Layer 6 of a small transformer language model trained on English Wikipedia (15 layers, counted from 0, width 96). Numbers have three digits each and are written without spaces.
A neuron adds its activation times its output weights to the MLP's output. To switch it off is to set its activation to zero at one token and run the rest of the model.
A neuron's activation on a vector x is GELU(weights . x + bias), where the dot is the dot product.

Input weights of the MLP neurons that the questions are about. A number n stands for (n - 500) times 0.0015.
n22 (bias -0.386): 326446548739255340514494301209788507305515479394914532739557387165434802431294710362618385290504691693512597673383650487228669433453678452294404609651476181371340180402473349492481824299466612418525618332323462299484658531432682323555646835628411496621539613493387512569663717638632229344
n31 (bias -0.086): 352235508366270415666585335695471531415471324601392400512480629606769067724725227448587480532337425691663584520511846517408504654504469592505365608320337431467508463433639539430629705492251674686496655510728697500631428538375536720626541309463435209343505432349560455549316755720665649708
n62 (bias -0.074): 633364464369441438516446223699429544490779177324396485473558595551537459551531532415729442438561429572542377504613351493424452693474488556539586796592314559348449433779420664549453437440263605503690500528450556533586274576544465652677673265471245359482430287253534535560463699474531446357
n69 (bias 0.014): 467233584209240543581522479667577620290592407441461510466551524538464347504396380423700584345600301690819464588467511504461496632740487385453340412416569128432611582587344577500659568448226614609672644354704357413417359557649395349720634465563505462616473315222409604574421520625569462628
n84 (bias 0.152): 527504344447498586653476420603500571481676463403506596315573459621608451505541458451659429608613498652588354474329400435425441513574491682597427557183388414489509420468337730438448433509426666502469609474447515488630402517510596500498628417539345516607452445422456468724391698416545517439
n135 (bias -0.020): 452453311414298474652754326820354511573605228571514320553518755507500174393521422589603459428618648713677496546495686586374516685531677578606282660220261389431620361405684440572530474493218808583579500581581590428362500465697492519522462492524190456492587527173354521646375813495477432661
n144 (bias -0.224): 528351606559350880366495462409458511344390477436694628376693467482627686392557677272782707597404622523311415606438368575638664577630386633728331496300344486303622629309324585623278597585570557361587500548039343421649680406548492543378595769633536737407432392271373552829496666251232418462
n148 (bias 0.033): 718433500613567624571547639616370514478493766392282647560644384511578510527500419424495328504432652404585289603348357531458474566465477668652554809242538399500618451401364500557442615449365653471468539421540724537519463522570565632490666359641184289571539317505279517431324448484647398368
n174 (bias -0.211): 522578664530311229524441521559554436337406362434662652585783512507387500468332521377596850383294663436573493551366596245727634514554579478569406610701281617569437657380359534580302708349463644315634724422407623238294567467467534377407236352523176651524183508624478548608524706627617287518
n222 (bias -0.420): 312247418795492583561323556387500500186542224349891624597790486567495716491269687522689651500478367459360613593434441359410610462913538347352410386676472418569395345576394730469617588590214412572588479391277421507709429405618543395786696260542232775428619729352630544425551619339605418412
n249 (bias 0.181): 671430476491503614596503474446341528316569697427370500345687455620634498541532438504603421630495490605620337456362404468453385532538363587497488679357393548455521423418435723490503539461363738516490608357503568664681444613639539526549620293544525397640350361387388486618497474451405352493
n288 (bias 0.041): 482491500572509562519566517475496534491493680388387381512630534657427475397558508247797397544617600454449413517335357477512566407607564743771357606171396510392622412407358536710366359542459558423481721387531679490575573474646558659512560447680383228487304577486325601693461500402525486607
n319 (bias -0.276): 260420507589421286533530469296668465175550495625597390483653473399580563558223577467506750395254681513485646751426746383598599366637632388395506654637467269424367523426549363597333757194335457328466576379411713291599400484459584272583437262702333582566766403507520479401580658756857166569
n323 (bias -0.389): 557212678530217608465608567393425487325548592469531484270466269565607650410211599541771681628425592396696698480359627457628496526541617493561426567582471400266725352390526441492537966229401574587500527038690464299526303286487491407419381321532612805723580377319357386644476812478576530615
n336 (bias -0.255): 560530507595622541380349651397594596303583390373435567564826415503500826423336809552637418327341700313489504687612508570573599544310599476445483660599399542569410689599434518650319435556579474157686632509351516370652561318370512285382444433447220576424076722632559541390560416580621174292
n347 (bias -0.292): 464559417550587425263371472514557469345715433345479429641692518322421635637261674447516612407420839515519558567491699294596591382367584505449413608643539583551421536556517500474264599429572335197608759426363597354627519294532507453617393538642445686542332647575493434422425299555767218454

Output weights of the MLP neurons that the questions are about. A number n stands for (n - 500) times 0.0018.
n22: 541533587568350460396671570587557209677526504600510586530418373682489443418555485406453462555497610567528427325211441560574542523689433472478354596271574332410694596410500497539349359472406522403448401368481383500399707421537649649661430585513589651710565471456448447671566485406423453596
n31: 612587441548581617493467525470540580485435608354462584643460409263472632448505649646425562471509483346482459335930392474575352374574449476448508594588591601480494410498347516589450474357764439314453515487318339572527575457560459454402544567458428621413387487540580653521509468439479643512
n62: 612589459632519481533587546382498255544381319682589461470368437479527495528476582565310477546356489514490571494893508442628339514503458531479364542837500557641529364541485432450475394524633421454603580569392459419457565502310502589469458579412626558338419580477578458561636399496369466507
n69: 401566529390550425570517564640477281638464759470447494432389388465503467587436595532419534510403543540515482446751519573565295531463540571494506383425435531541462547659398419550369402522798553397423471625556506463486542429468541493456488411500459555352485567536541582748585440489315647570
n84: 405502571516584410436483631441431312532448402570579330553398545437601528555381480584353619527446477440371519565651556517681479508564525328422541507703725489590452486553583425439551436443601447427526436523438357474342600567384502500432470589438585572474530512575580454442612409568540487580
n135: 500486347570530587597339617456549373400419609417559550502554458433549630706449696528369550386572470474503393307855511435622316347580458549404507552607413451494393526515402593550422373440761429382478535536387283582567502491489445477584632511470544583436471471517628671584636395434389654331
n144: 484561366524566552618338506470464646634600634527465639554434459666634458546477604566495545527398458488559619379477486363541370405488535369460496400450500492557403458619424472448447585574515482449460648494591611710425549333378586355527507383533589561491461564468411463314541440345475714397
n148: 426609561475533325558447505515426410491489548443551448555514580415558383527504418609458497425450526498456591396554530430400441690508606436388406524662627445528439500418486418373633389571623544452573523612469464408327469442475580444553473552552685579674701412551496549472616379490425601433
n174: 491431433426664547486562519460532486561579615410467429469408475429575411551577595454531362518634283411497463361519409467462347420561278431456514357652621417452483583497440394488683550472699505633458414471547562778494355436727370427611633602596559446512673463500401671545443411370314805498
n222: 463565565358574315409504461551551012476483451601457585510544583726510521476610539351518493542476596528507450385309521520495626605633383445561412543523600528492598655509495500363522373545392511565428347448643360506393645435575491507562543565461566521558430543590489425520462455597537478681
n249: 515586500572533325437463414538639435616559467618532453575427513353500431458532502495336548498374523306514547481797544412505461401439527405443333466918561526584475459592559373356606320456646464389588507528471389489421684490410542730483491576603532506444634540522538511529600505475412509551
n288: 480427482495345495489508495571493579430364439547511506554465547480535550584563312527432548542471441620493639386573605469511440571478393410367616390644577588602403500655549346455725473565428456543518474438493506426443444482355570507473559539402577586610709472318577392487567525546433416485
n319: 458514689394381399431605553575681320630576334358387569493533482521426430473659510425549564539347485445435434433371395483457514569572360585433429577582541448390691590381575493609495494596583522598537404553467378483510626408560537576606339673602629551455570381469543382567437446591423553498
n323: 429491506459429444529579472598465172576464439458625357563303613508404304467538519570502542430468508509535593403270434538467535695486565478524661542464631442430580507463468611537524519514586398591578512605536466432388448520500393464480462463575585509698584418375635636500520411502517480575
n336: 585325476303473513510597400529517445465462643520381533389448508427544371466505586525392483439482304446578527409808507442434381429472593411509500426794598427542497428401561481534629715442371698610516519444536474721497328527461490549559732390569552423334694389506433572505354534460596711448
n347: 556437536382512514619664489484519363654467541455338423449451592392473399440542435418524504422494323344572353396471560451457393500503493557487584488614548356536394471394493323495609562527588591702522498545583563707456445502579431500492649502523553353393748474437386653556401497549443729570

Each question names a token from some text and the token that comes next. It shows the vector x that enters the MLP there. A number n stands for (n - 500) times 0.0056.

Then comes g, the gradient of the next token's log-probability with respect to the MLP's output, scaled to length 1. A neuron's effect is roughly proportional to its activation times (output weights . g). A number n stands for (n - 500) times 0.00075.

"lu", then "tch"
x: 498499473534486474422545571410427452566485609521508479533506543448564592440609431525483662516564583550399504391388476423492525688698472567431543505459493532484458460487486441501476496577533543447419416440421548465510534471455539501448412488533575506445385628564538398501503651555486523519
g: 598610413702515448701655350411422719550316598452585387340472802586851199393302401714461474400363459597551377509398448597656863712640436540614449601494407451535481345811469614632581515403476479537363356349415347509388537441433505482289756440304421609524402451560655482159640580302468394568
Which two neurons, each switched off alone, lower its probability most, in order? n144, n319

" in", then " the"
x: 529517505562443487441537500525520493464526391473422553495557527442529489500446477508536472547384401410583528479711565542443438545455451387569439461547481524541520512489575514468553446530467532458530533485442560550552476509592508473441529494470439465268548488569586457509493554466460511606
g: 708516661414681637618423404627543484325723368550534393602557488505227669420469442629677231477333678314424460220447281513473637709632221359563398666614372806516561755325381765420436402532528474411508642510498410441663416163433448654654341631405419454452483538629647423609568229607448475576
Switching off which neuron hurts the next token most? n31

" list", then " MP"
x: 573484521442594449487428388451532531395508490548530571504514483453465402514568476478536525557622454341513567328552499551556552416497559574505542422637485464595405562408452566458472527465472466475517504509440365578601544467541474425515526510488588626544483534463435514575624558532462457445
g: 376366395400713589625572397501435500514448671657521462714763422455483346540468493589748512369431619562709429519594438256346601543657552668542367830493431531386333427296442512480536402404590506595532595520555441420585430737623137476452666593484244550271638540507347694257190767169457428627
Switching off which neuron hurts the next token most? n288

"s", then " voice"
x: 479529473545580534487470546474521474451470655405475503508452561349463606511465439483411439481624468588507509453650442520494472551447480549567531577571622501427559531529569424517427386496538504414504511511482514606521491512506514546494602454473448414501509411579471481436386343523512429367
g: 272787372610514330326477414704535477644296309827671515630569555430398563522401535746349533443692522316544651743572729591635616431485504515449502356631417448617286718566612483422686542747487295500473440635663401388206359404464343368307397307336602728459515461491702325366595469558372445359
Which two neurons, each switched off alone, lower its probability most, in order? n148, n249

"age", then "ment"
x: 559531575523501540472416552458595437513531531458534546420567468385532541448593582514330494434641595474405451334481521523502503626556422489499551477629325482478528527485489561526474383510573407445450441491464449531564579460627501537499457585488497581510453468563491484576423464506509525497
g: 540427520410480738316327455453674485631549578641452577598455778591274337448867350683231745504544567607303468554415656420481435709412595288337462385440572644515451396320223628510710715467353210486492374595586468572553624537454592679366444769475684377401633524504359313418578438214532599456
Which two neurons, each switched off alone, lower its probability most, in order? n144, n336

".", then "0"
x: 510512542475438522477476482577480498553462547464455577512441521568533457501592480433438509508317480480529466577736577494568426473551499472504471495492483459459496531525513426526497520524522514400617480532458432637531489476463523567522496455550460544333402555433455537520478430491416564479
g: 152334488550532557345673637457368550426426471512772474545654513519467437453398526382747524619357693426434316547497567582552682408705604425669413844567556589283432523361470329675232087524550635465226598321296483496595673442687626230472647568578520389545631327492621638573403509478376390662
Switching off which neuron hurts the next token most? n31

" and", then " were"
x: 499556461439606545498557486620479565549603466448462416504559457509473489516568571528577529524567540427456407425736531524461494408560523511469464523558481521462509522478550438482522441503415480455536518536464482439444553433386452563531423554507437468261567604538541488503412483419579480440
g: 607525468497417246659442692547293606519522549570582376629457243559477487272591712821485630570833759524543384394507534374528488588587668574591618213666511504538521462410490360507347601726453438132330331323641362359553553474554409593438585685545566522620504204505672395516606444359218494218
Which neuron, switched off, raises the next token's probability most? n347

"ft", then ","
x: 493588500546466471451412485458496446566428605437404495508554539445411716479436560486557512520629521527450472367479549425568489553546483582486545563602618531426450428509548516482436458428591403615475550520522450287497685442590517522596483549458501455637407486523428482579438419486402551518
g: 542403540701412262649248379613468505531561644540377586468471302570551653531666682615495294631461605602417445282552474558572514669324775333589818506498576316595335518718585603784515323548573566334569418526395370444390356466176588484611339326536486605670450527580747436401485528548467176129
Switching off which neuron hurts the next token most? n288

"y", then "ung"
x: 497612464342485454536497504472469442623549480453626461559346534602476407447601453542464549462469482612601475319442431458514521681452498563430527528410504544468473506509544428509444520560616616501339444468593563544382558558559471523487492663515547521479474489590490468502407468528511366510
g: 530697626414451538641536579522363662645388686430538523528567699525580244392372506490555425341501590511477619534418466316620565406304535636405342556577643761395292592673329508326394495368557431325599391425483771614488619279540277678670556811375539249649661420445451614342430228488367868215
Switching off which neuron hurts the next token most? n135

"5", then " for"
x: 485511507463445567479438467513499490489532459499448540592501476413442563463478544544561445630541563497335518420608369449544510397460493447509568489562497501525576458520457467561452567496550472517552504486395469456491647483526416554523532560459539471519411494459553551514641504439352521511
g: 395703451268558371402761549401611669625646430403719502457302523443393438485492527338755645420633491338573769438771354420505421332348563581436397448432569730392678561755386737257301463493443524521164357739501485472509481486520615683577537329483536459287530671460418693692358572315639431255
Switching off which neuron hurts the next token most? n144

"0", then "/"
x: 537578511518554607457447457586457433498412476505525477560625431459403505478454560458475353557477551551409480518559467534409511431428515491496584578501529534516523407492478452575390439476568423517601510548503446480520672485584536460443496582517436457590541479477534571528601445463344487509
g: 606418525767354398462629821564305571640370444440526309473565571418502374304454273677674588418706565318203749213498412629826300657468543510634522450578517412595758442703591652473521429602528472415590464571421400609259451576406504324346574701526402266612740339469427443379385329404623513617
Which two neurons, each switched off alone, lower its probability most, in order? n288, n148

"2", then "2"
x: 469534565573441581510502509479492437411534480464468513513527435460382481439441516505386392646556570474409465506575458549565582531572511500496583576536456503421549488500342506559413469542491467448615518414436498499517572473529472445455497631519539535502544436416534552530596367428410549506
g: 452515392400353591547575512314629480645251401367404670595284555712506331791561763537478394466649346638567581528321379502551371415363737557795528356513414650556532551700319302514653528462513641617657310083691563552518448616339325603315428645439621481442587714559380408399270393665547569315
Switching off which neuron hurts the next token most? n144

" def", then "e"
x: 430536504549613488528496540670413526572508545636465434396670481555608513503502465510529387523537515435521498448525567530715522587502464498600579463526454531442535442500538546418585606469449438434552464516558456562535547412286377403511505517414475645545482474426432440533535447493349514514
g: 589544499441668427457411506540724510232449382457512514448403335410627594278471598517423453672448519609339748468455613747282658406737608565442589383597206217378315696623538509303441393422573843550522417463500275511423582725528464692637391608506477739352393819593460574246551688459407266423
Which two neurons, each switched off alone, lower its probability most, in order? n249, n347

" and", then " has"
x: 494554475459611544490559510583474530488608461474499458481555460545504505536597577543546498565589513434475481422709484524471486414524512523475488546587433493395534513469506446476510473467404436443550546521422466450430581475407486599548442553522435435231559598525534461494438448431590526447
g: 415557403487351232677560441606208470511605428775783455441591358720579473435395716598564516608625548592455441447452643559474468501577727545604585157552495535461576530524474445548535746666272596346461523281334383546618496323556755600656503455512684329471539289320590393424716273319224590179
Which two neurons, each switched off alone, lower its probability most, in order? n336, n62

"-", then " "
x: 428433503473566466468552448465466432531411526503503536535436535437598437547543437517413433521552408580539621472731449539384468536540507457424518498442604510560507544541448405463589469530494500689512532464502458554481454460454471556564619497533487462431543513432497527541417559497551551451
g: 100325515698558436424744630485398555449570595529465529583414256499564541456579649666494578674606215543521554722481689328343564540187803253507574248370623515760680548447733522343438461658643466493578386383623527381560372570526354579295782400472602566238527313493470418353413409464519509579
Which neuron, switched off, raises the next token's probability most? n31

" Fo", then "cus"
x: 548409473525517502491572541652513463615445565552447466550412457535538327356538603489529428479358535543479440346571449526511520506472517532495429541479528495559483499499588510442529638533584508577492469548519595343453589582464524405641464443503507558648540511482460436413554475424386511650
g: 603470410473739482545491526463166641348442417354371552549709663598420766583592589319318398578537597441533571493574542416617784444437437451497504459397710140528723409685248346307244301497332507351477255668505523655612511691553570434713446380463512727479402404565566290602662462362433679763
Which two neurons, each switched off alone, lower its probability most, in order? n135, n31

"s", then "port"
x: 468568497435556566488451507487456443683395669429406485496386545577430481457587472471468375488607583612462538369516414505563536617451503535584452403501577527591562514521493499489456326492495500465466502450439496627538562435460495572496500607499429490590511487627464448486440496452562475548
g: 323415620634330307601692520605457407554273509739601488291393620486387396392610426583682421618627112453531379484407555461683546614321524416543378430560879757645779433491850417424556413529453563456409410211627591399382488609628607719553532641440272629436412484430291492461309486526660493328
Switching off which neuron hurts the next token most? n288

".", then " He"
x: 520502551436462512489470485573456517537495525478478541488447510581506490548562505449443531502313454518537538580739566454523399499486498484505444461521460465545473552603467438505520569514492522370616493524470453561517458462452519549513535441528466559317409573420437533531511436502451588459
g: 415484428399518409535529785474263507625498426817378556573360511627774067620484460701356695449504424268501378468301582666322293544541361467511423472558573501645499223805495578527331652285534460831467740668536411514498613583430728488478641453593611380487542332488403403383630293532375508543
Switching off which neuron hurts the next token most? n62

"uc", then "ator"
x: 502630484494650550502548516580448522537439524450383442613514478655576548600573412470366442503517469494471460336474482404525478545537541527580506446362619521563424511439322480463497382523541463456421467565567526565463555396381527518537395565485508409604586614566446458566523640544390454616
g: 448483551579590380589727257545607445405677457662385321254626721625600441525719426470609665319474686372663758519498436556613428281450542288590277463519463377601582411443556556841545559413548364271422328626446333876468423407524228530480487328622599413466523570604319401447548529534486794181
Which neuron, switched off, raises the next token's probability most? n288

"2", then "."
x: 472543557617499570457500512570495419521499500439391446519453464453457313420460517474413369586572451369480496599568560609556601626531493530420576586475461502395471463528443517535457406556496468574615479438524532545440506415496485492452539495520571516597637400402555539512538413477540490555
g: 585483374604558336437254452530333482403352627507519455587561528416436450309366403454625728472387443542357587462573405458416574640497346358477555582509645456418394597614787447668722349286546458347597338724554304669341561958324370370515382604323656632662390772477679679372540511818266434652
Which neuron, switched off, raises the next token's probability most? n84

"-", then "year"
x: 401462504533500449486492480284592424412423468543496586579532550448542498513529456511524556533534547488533617469633426547404540560587518380447379510506620484507533467494360402483552383501493529553566560430465450441447599521437497462526653588558507593508444511449532520601453567466454415442
g: 423477415583426507293453687520583678384365534930494382671466437766499394615621283693208379681710502522435438623514687758524370464505573567566608569502434492395415402305234271562300425538637510389398323544494328663127587529604640496495490625560605466528443459431340822525517547559231426605
Switching off which neuron hurts the next token most? n22

"k", then "ho"
x: 467540538535481464543451539628597387679438569511486520478490477565499558488606528557653618413445501584464536379455367565529484451467535551407431586458497546384479511523456488493421405455679530452367504460531511498508591480531545531539509592501468451602462428564509478404532334490475517434
g: 795367526482438626486560340575402539405744461285439535172480565785570469626542471717626511554671488633680433385325244360522189372411551626644351460360473536279501373549529586324422232548532582592616687444649473689648338403667473717617394543696505408673616398495252334438400585364752490375
Switching off which neuron hurts the next token most? n62

" University", then " in"
x: 485530462474442457554461479579570533465423439565469446511515465533534718583465577480462443492616461517487507346528429570586543506469647416447428416636538526541511439576425530491529362429525494339603510556501484317490493537575566450463514494570431482590543499530444538511520430386345439524
g: 291578322524563397368691357586424751455397372680568463457328450599526226311687672555540760508524503667552578535606419634433614316445247645536530211628408490294574371490543482539502739476602288885568463477567575499483458531376630575483508640701673293269455564525395425200753574444457516209
Switching off which neuron hurts the next token most? n336

"/", then "s"
x: 455460444548523500414475484490497360567569492548365560459528481496523516468559439527642544506517388437530550530621529516413426484574561459442495431442504524508557656510485359498562430497444404585485477507535508568405565478630559605554485504508517477488456625520451519506587541531448469495
g: 492522604562550529482098508653516507551459487579757422663460372420423618411217436518286390663611296501452604486666424558482657337346217483578537476587428516616248542489718409350352508476644252622369658289515458616461548684766523385290559369295620416743664624586457664462642255601430661769
Switching off which neuron hurts the next token most? n319

"or", then "ations"
x: 510618513443517473534539535407477505587569563426454509507438459575431592584539458459393422500558599361476448265428533445536518384532518484491464418481625498598417472343476463495620379437590390534391476405498506650551442422502621539512512661547541493614478524608508473541524618524547550489
g: 378487516672617574456507597301281514522491597214110462668590728601581533542626467713572820466534745569423394467635421379408309456519438407685397590552245550598695400400476549694510496345490273418282443384411454487606472245464461571649495508432834775553379473411287518347624687540498709330
Switching off which neuron hurts the next token most? n323

" Vol", then "vo"
x: 577520481502507468546630511601453428575459575634391486512565468514575383358425399518547530489435483496562465393540431495485547595460470528526482603432499469533533561454628502455665526505609471569451459500486557536434491478371442509447428426455503478656545552553480478451583430438398541653
g: 580571362487334190455459477434402319486433437479387597352467460391399637608616465613223682597586662347524524539540702666258408450254408405799649579555631391407657347394624521528557355497502734441285397486663415431313459558583621686305491252794485612447540545650754432609837497470681616249
Switching off which neuron hurts the next token most? n249

"),", then " Brazil"
x: 615528502442500539490549537562480526444464496532507507501552524544495473486475462476512563444609512485512559464630563475498456513553492536542496565535466564681496468390442459499422613524455539510574501487443450484470412505434487527492556460493471469024458553506545515471417541442511537444
g: 667201522602709754579647398631398474332319512482499389357656224573607383466426575378428285331407293556460448584551361653374463493368448522660476514432248373369437798683415439615571462476523774301475459557556358541460541446673454456309601439728369549325654605646497527741841668512547328782
Switching off which neuron hurts the next token most? n174

"=", then " Steve"
x: 476436519592361497493503539374489486503678513382485497604408557509538411500500476508368396505504367550400585465547648601377429402518630500568599366405552482653522546509422488482654523504548527597536498521564533481478496511382562537639502469522496408315472428518502493602431487528494466393
g: 450458400311484670365500554424577530386785434607086434425613308776497478638359294784690538495359693540410409387505512370486528575526262717558286489499600598653290463600207609478436658394485593707567627452605514623307639683400398300566540301668568509496609372471740655537634272357424521417
Which neuron, switched off, raises the next token's probability most? n31

" ", then "w"
x: 530525519487497479503425476578509265490541474519502496487554491554518590488533500486483487522603517509499526666485492442464576499534456388498465485502603500506464504550544542501551528515433519504560505453478520486489486528556460541517511454492486555386471594463505477556554514454471539507
g: 266351683574593604456555617492628307545658602502535771288449535434599185570452792673631476302208578531618468504378558471466352654301643651498441453537503462156502518508664770480684469459440604583324486466245258415503595518434611763598523522305337699525392373483692767430453411497447365331
Switching off which neuron hurts the next token most? n222

" College", then " of"
x: 532518505452468400535482468593567509510535458527448516515474494486518590504489535453493512525623468461541502310556496645531538412519590470504514356626574483556538447581417510480443337456489533373580478498433457234481499540630540455499490531534383440615526447586524568492513470407392544491
g: 804329628598386360607405390282519376476436604721414680410312383589465571558499509459481734635586367431442502447580429409881603319194708298640654333532668555736245544428364652481634485404692306363294429634557331609569463502400575509407395543620671408373607748384495333661458510509507298668
Switching off which neuron hurts the next token most? n62

"que", then " version"
x: 521544532593575547481485576442507504572374514408424594552513409306549714527632458533428469487528448527347427315469405492517500485549488538573512509564420507556514476380533431458435522559607476650354460557456503536501550504520552535595437505538522522568387504545513509444528413481602434500
g: 462581579556542582200646372731349768585371436257431446439599486292399302507189488397331404220574607392550619534528671439686283555580871344505570499627545508509490446701480506794542562626568661393663383472261626489547510260471648568585651383452674430517452279530723484586482248515415630356
Switching off which neuron hurts the next token most? n148

" security", then " affair"
x: 437495492449425540497437491568533595501550537561614505369560560336457563566380560564395403500654437426574448428513463472607509481566423499541558480627523475466421459458519562465472451551580445400486462580512487410511503503557460525533414514456391548608513548574486512457591570500398371440
g: 665456441307325469501623471442454595525472470618509812605649680268615510553713429468578661473714530469531161604603332372688257739521496791456544589542451457500430276198321244294446406429460358406422456469490599572424339412622578636429804374820329358555539570487504555492593310573530440744
Switching off which neuron hurts the next token most? n347

",", then " representing"
x: 454521491446458526467497517592530571466563434552470512486596540571409524538538572494531524486640519458520531491590515452554511493527512519514390555632485527652528484493367444483427495480453438511539495487474472551446496495464566499498561444526553461079420490451515483463564571456407567456
g: 359292397443733413592633135458623485541636542881294570601304574630494648476365424597466652627680399480595478457513649399484760537471764460434604327406627641608332593628503462688600377409525222461575648232340600339731398649612382313226500547546438438497413358443574222470574457486606556376
Switching off which neuron hurts the next token most? n319

" used", then " dry"
x: 457493484514533401393497449631501600525531510469506436467510470403439489496558506487541521471550509527595609424654457536465464433451504507517566639587419511496430492443618604429562524520538506525530492526541522439569451477378512570527442456371465488440493475566553524540531525517383500403
g: 529289768523453510483564585374373540306473538479380564535261866511579644528308638441563386392359494515502298528577500594317291688588348548461361418578417316474452478421591538581522612749495742570515624499662457383951348692532328272454659651453590334350581614673464311501132626381631487539
Which neuron, switched off, raises the next token's probability most? n62

"==", then "Background"
x: 495454447480600338523529508497519483508598440523490444533393527490484610462537437495452394537441492637604610576679572514425347458497537458481603242390401496510483449575539465494546652453474480418516479533484512512527475542553543622564560537508554510503585411421542511474464577511545557441
g: 381378644549562340385548586373411548480693457587120716450390463469172546352560570651355616604630577310477550562451682427458604557572350293520558394538393700890295519494359490469342656459570337792663647743612450608297566336553258437628659454396447542455568491517759297465548456405440346728
Switching off which neuron hurts the next token most? n62

" Power", then "S"
x: 413515505478452454474553489555565468618518547481456490422569544445515494485432554430415387487594431549574580328492558566482435421489437475491417324590530490621497527527501564479451578474642486477504540514543478382498542521567462489671508606489434462683504418604442530425501571416374556579
g: 569409316379618340388813416434510208385549371471614647390537675546336440375694500569773476433481601287534445574356667521268245814599574582203469386365500542309519377485367510707623629539587560464768354724591503475509243472511394701666597253564691590385448621367523697599448456647429494411
Which neuron, switched off, raises the next token's probability most? n323

" elected", then " to"
x: 525461472511549456495472455552538574401558454612462460486480464455447463609508489464502488602607492471515652423675407579479587524436495430515489623631485477578542470442415539457582499431563507462512497494479490430453482538414475442446488457467402536525454568515526499494627494499433479410
g: 521418774531344190274649653516343366739507692575472072467335401566388361520762595477616398591751371227408643576550589393548516577618390408367528405410365545734473437579558365354492598564619596371239757558583475615445523738406548409558230657344400637573565372463582598615656473423411580528
Switching off which neuron hurts the next token most? n62

" better", then " he"
x: 554498466568525360417498440444479491420561427675559525506629513462587430513455397501528462472693511359458566452624571526558447492526463496493583569660519476413517522496520572454575524509546575340443484390470458594549550471496516495621505506459484484549444440541570469490509505452363431483
g: 601342528215385523442531727519567564582664584540565325312414530719580376741449507382482413682439545523646440602728660588486410482743511494793551281596581534415402384476226598968471350614402260509531735558610447562586688439308513439395582546420431491220393364483484557471315427608372288240
Switching off which neuron hurts the next token most? n62

" in", then " South"
x: 522466550599477506474536519562528502445567364486434535495532523464583467518426474471536553535365403358553510513653577539456445502466469385509449470502475525492513470505605511459513436483471547362565517467518527523525514473626511499377562467516444484286634443585571469484489513514498512657
g: 484480412466512372587459692578617596210669293373541475534594479409458534314256302147748320324699541636475561520625549540446632436521482562278518600673620601445484749654134481604403567466201517409543643506466560270490405616605405691605530471277493358404631651584464838622633535564562470241
Which neuron, switched off, raises the next token's probability most? n319

" Ford", then " Fo"
x: 545494441451458423515476526601505544634488574506442417479543533455487570460500592574493359475504560617393468337463627443362549431510520421523553534545492488496459499579470501493453525465570599538548527564484490418445510538564464563556468358457530559518562447662468509501551341373403532533
g: 469800852539402333496417654617359332467431467637463392654314297688588481507275341477420693698216582332581709513687477491699394605398443308411407424585452662635415703593425461302636551423714263270362310636478461520443604445295540524418431663407471532323590578601688480418761706476453622440
Which neuron, switched off, raises the next token's probability most? n69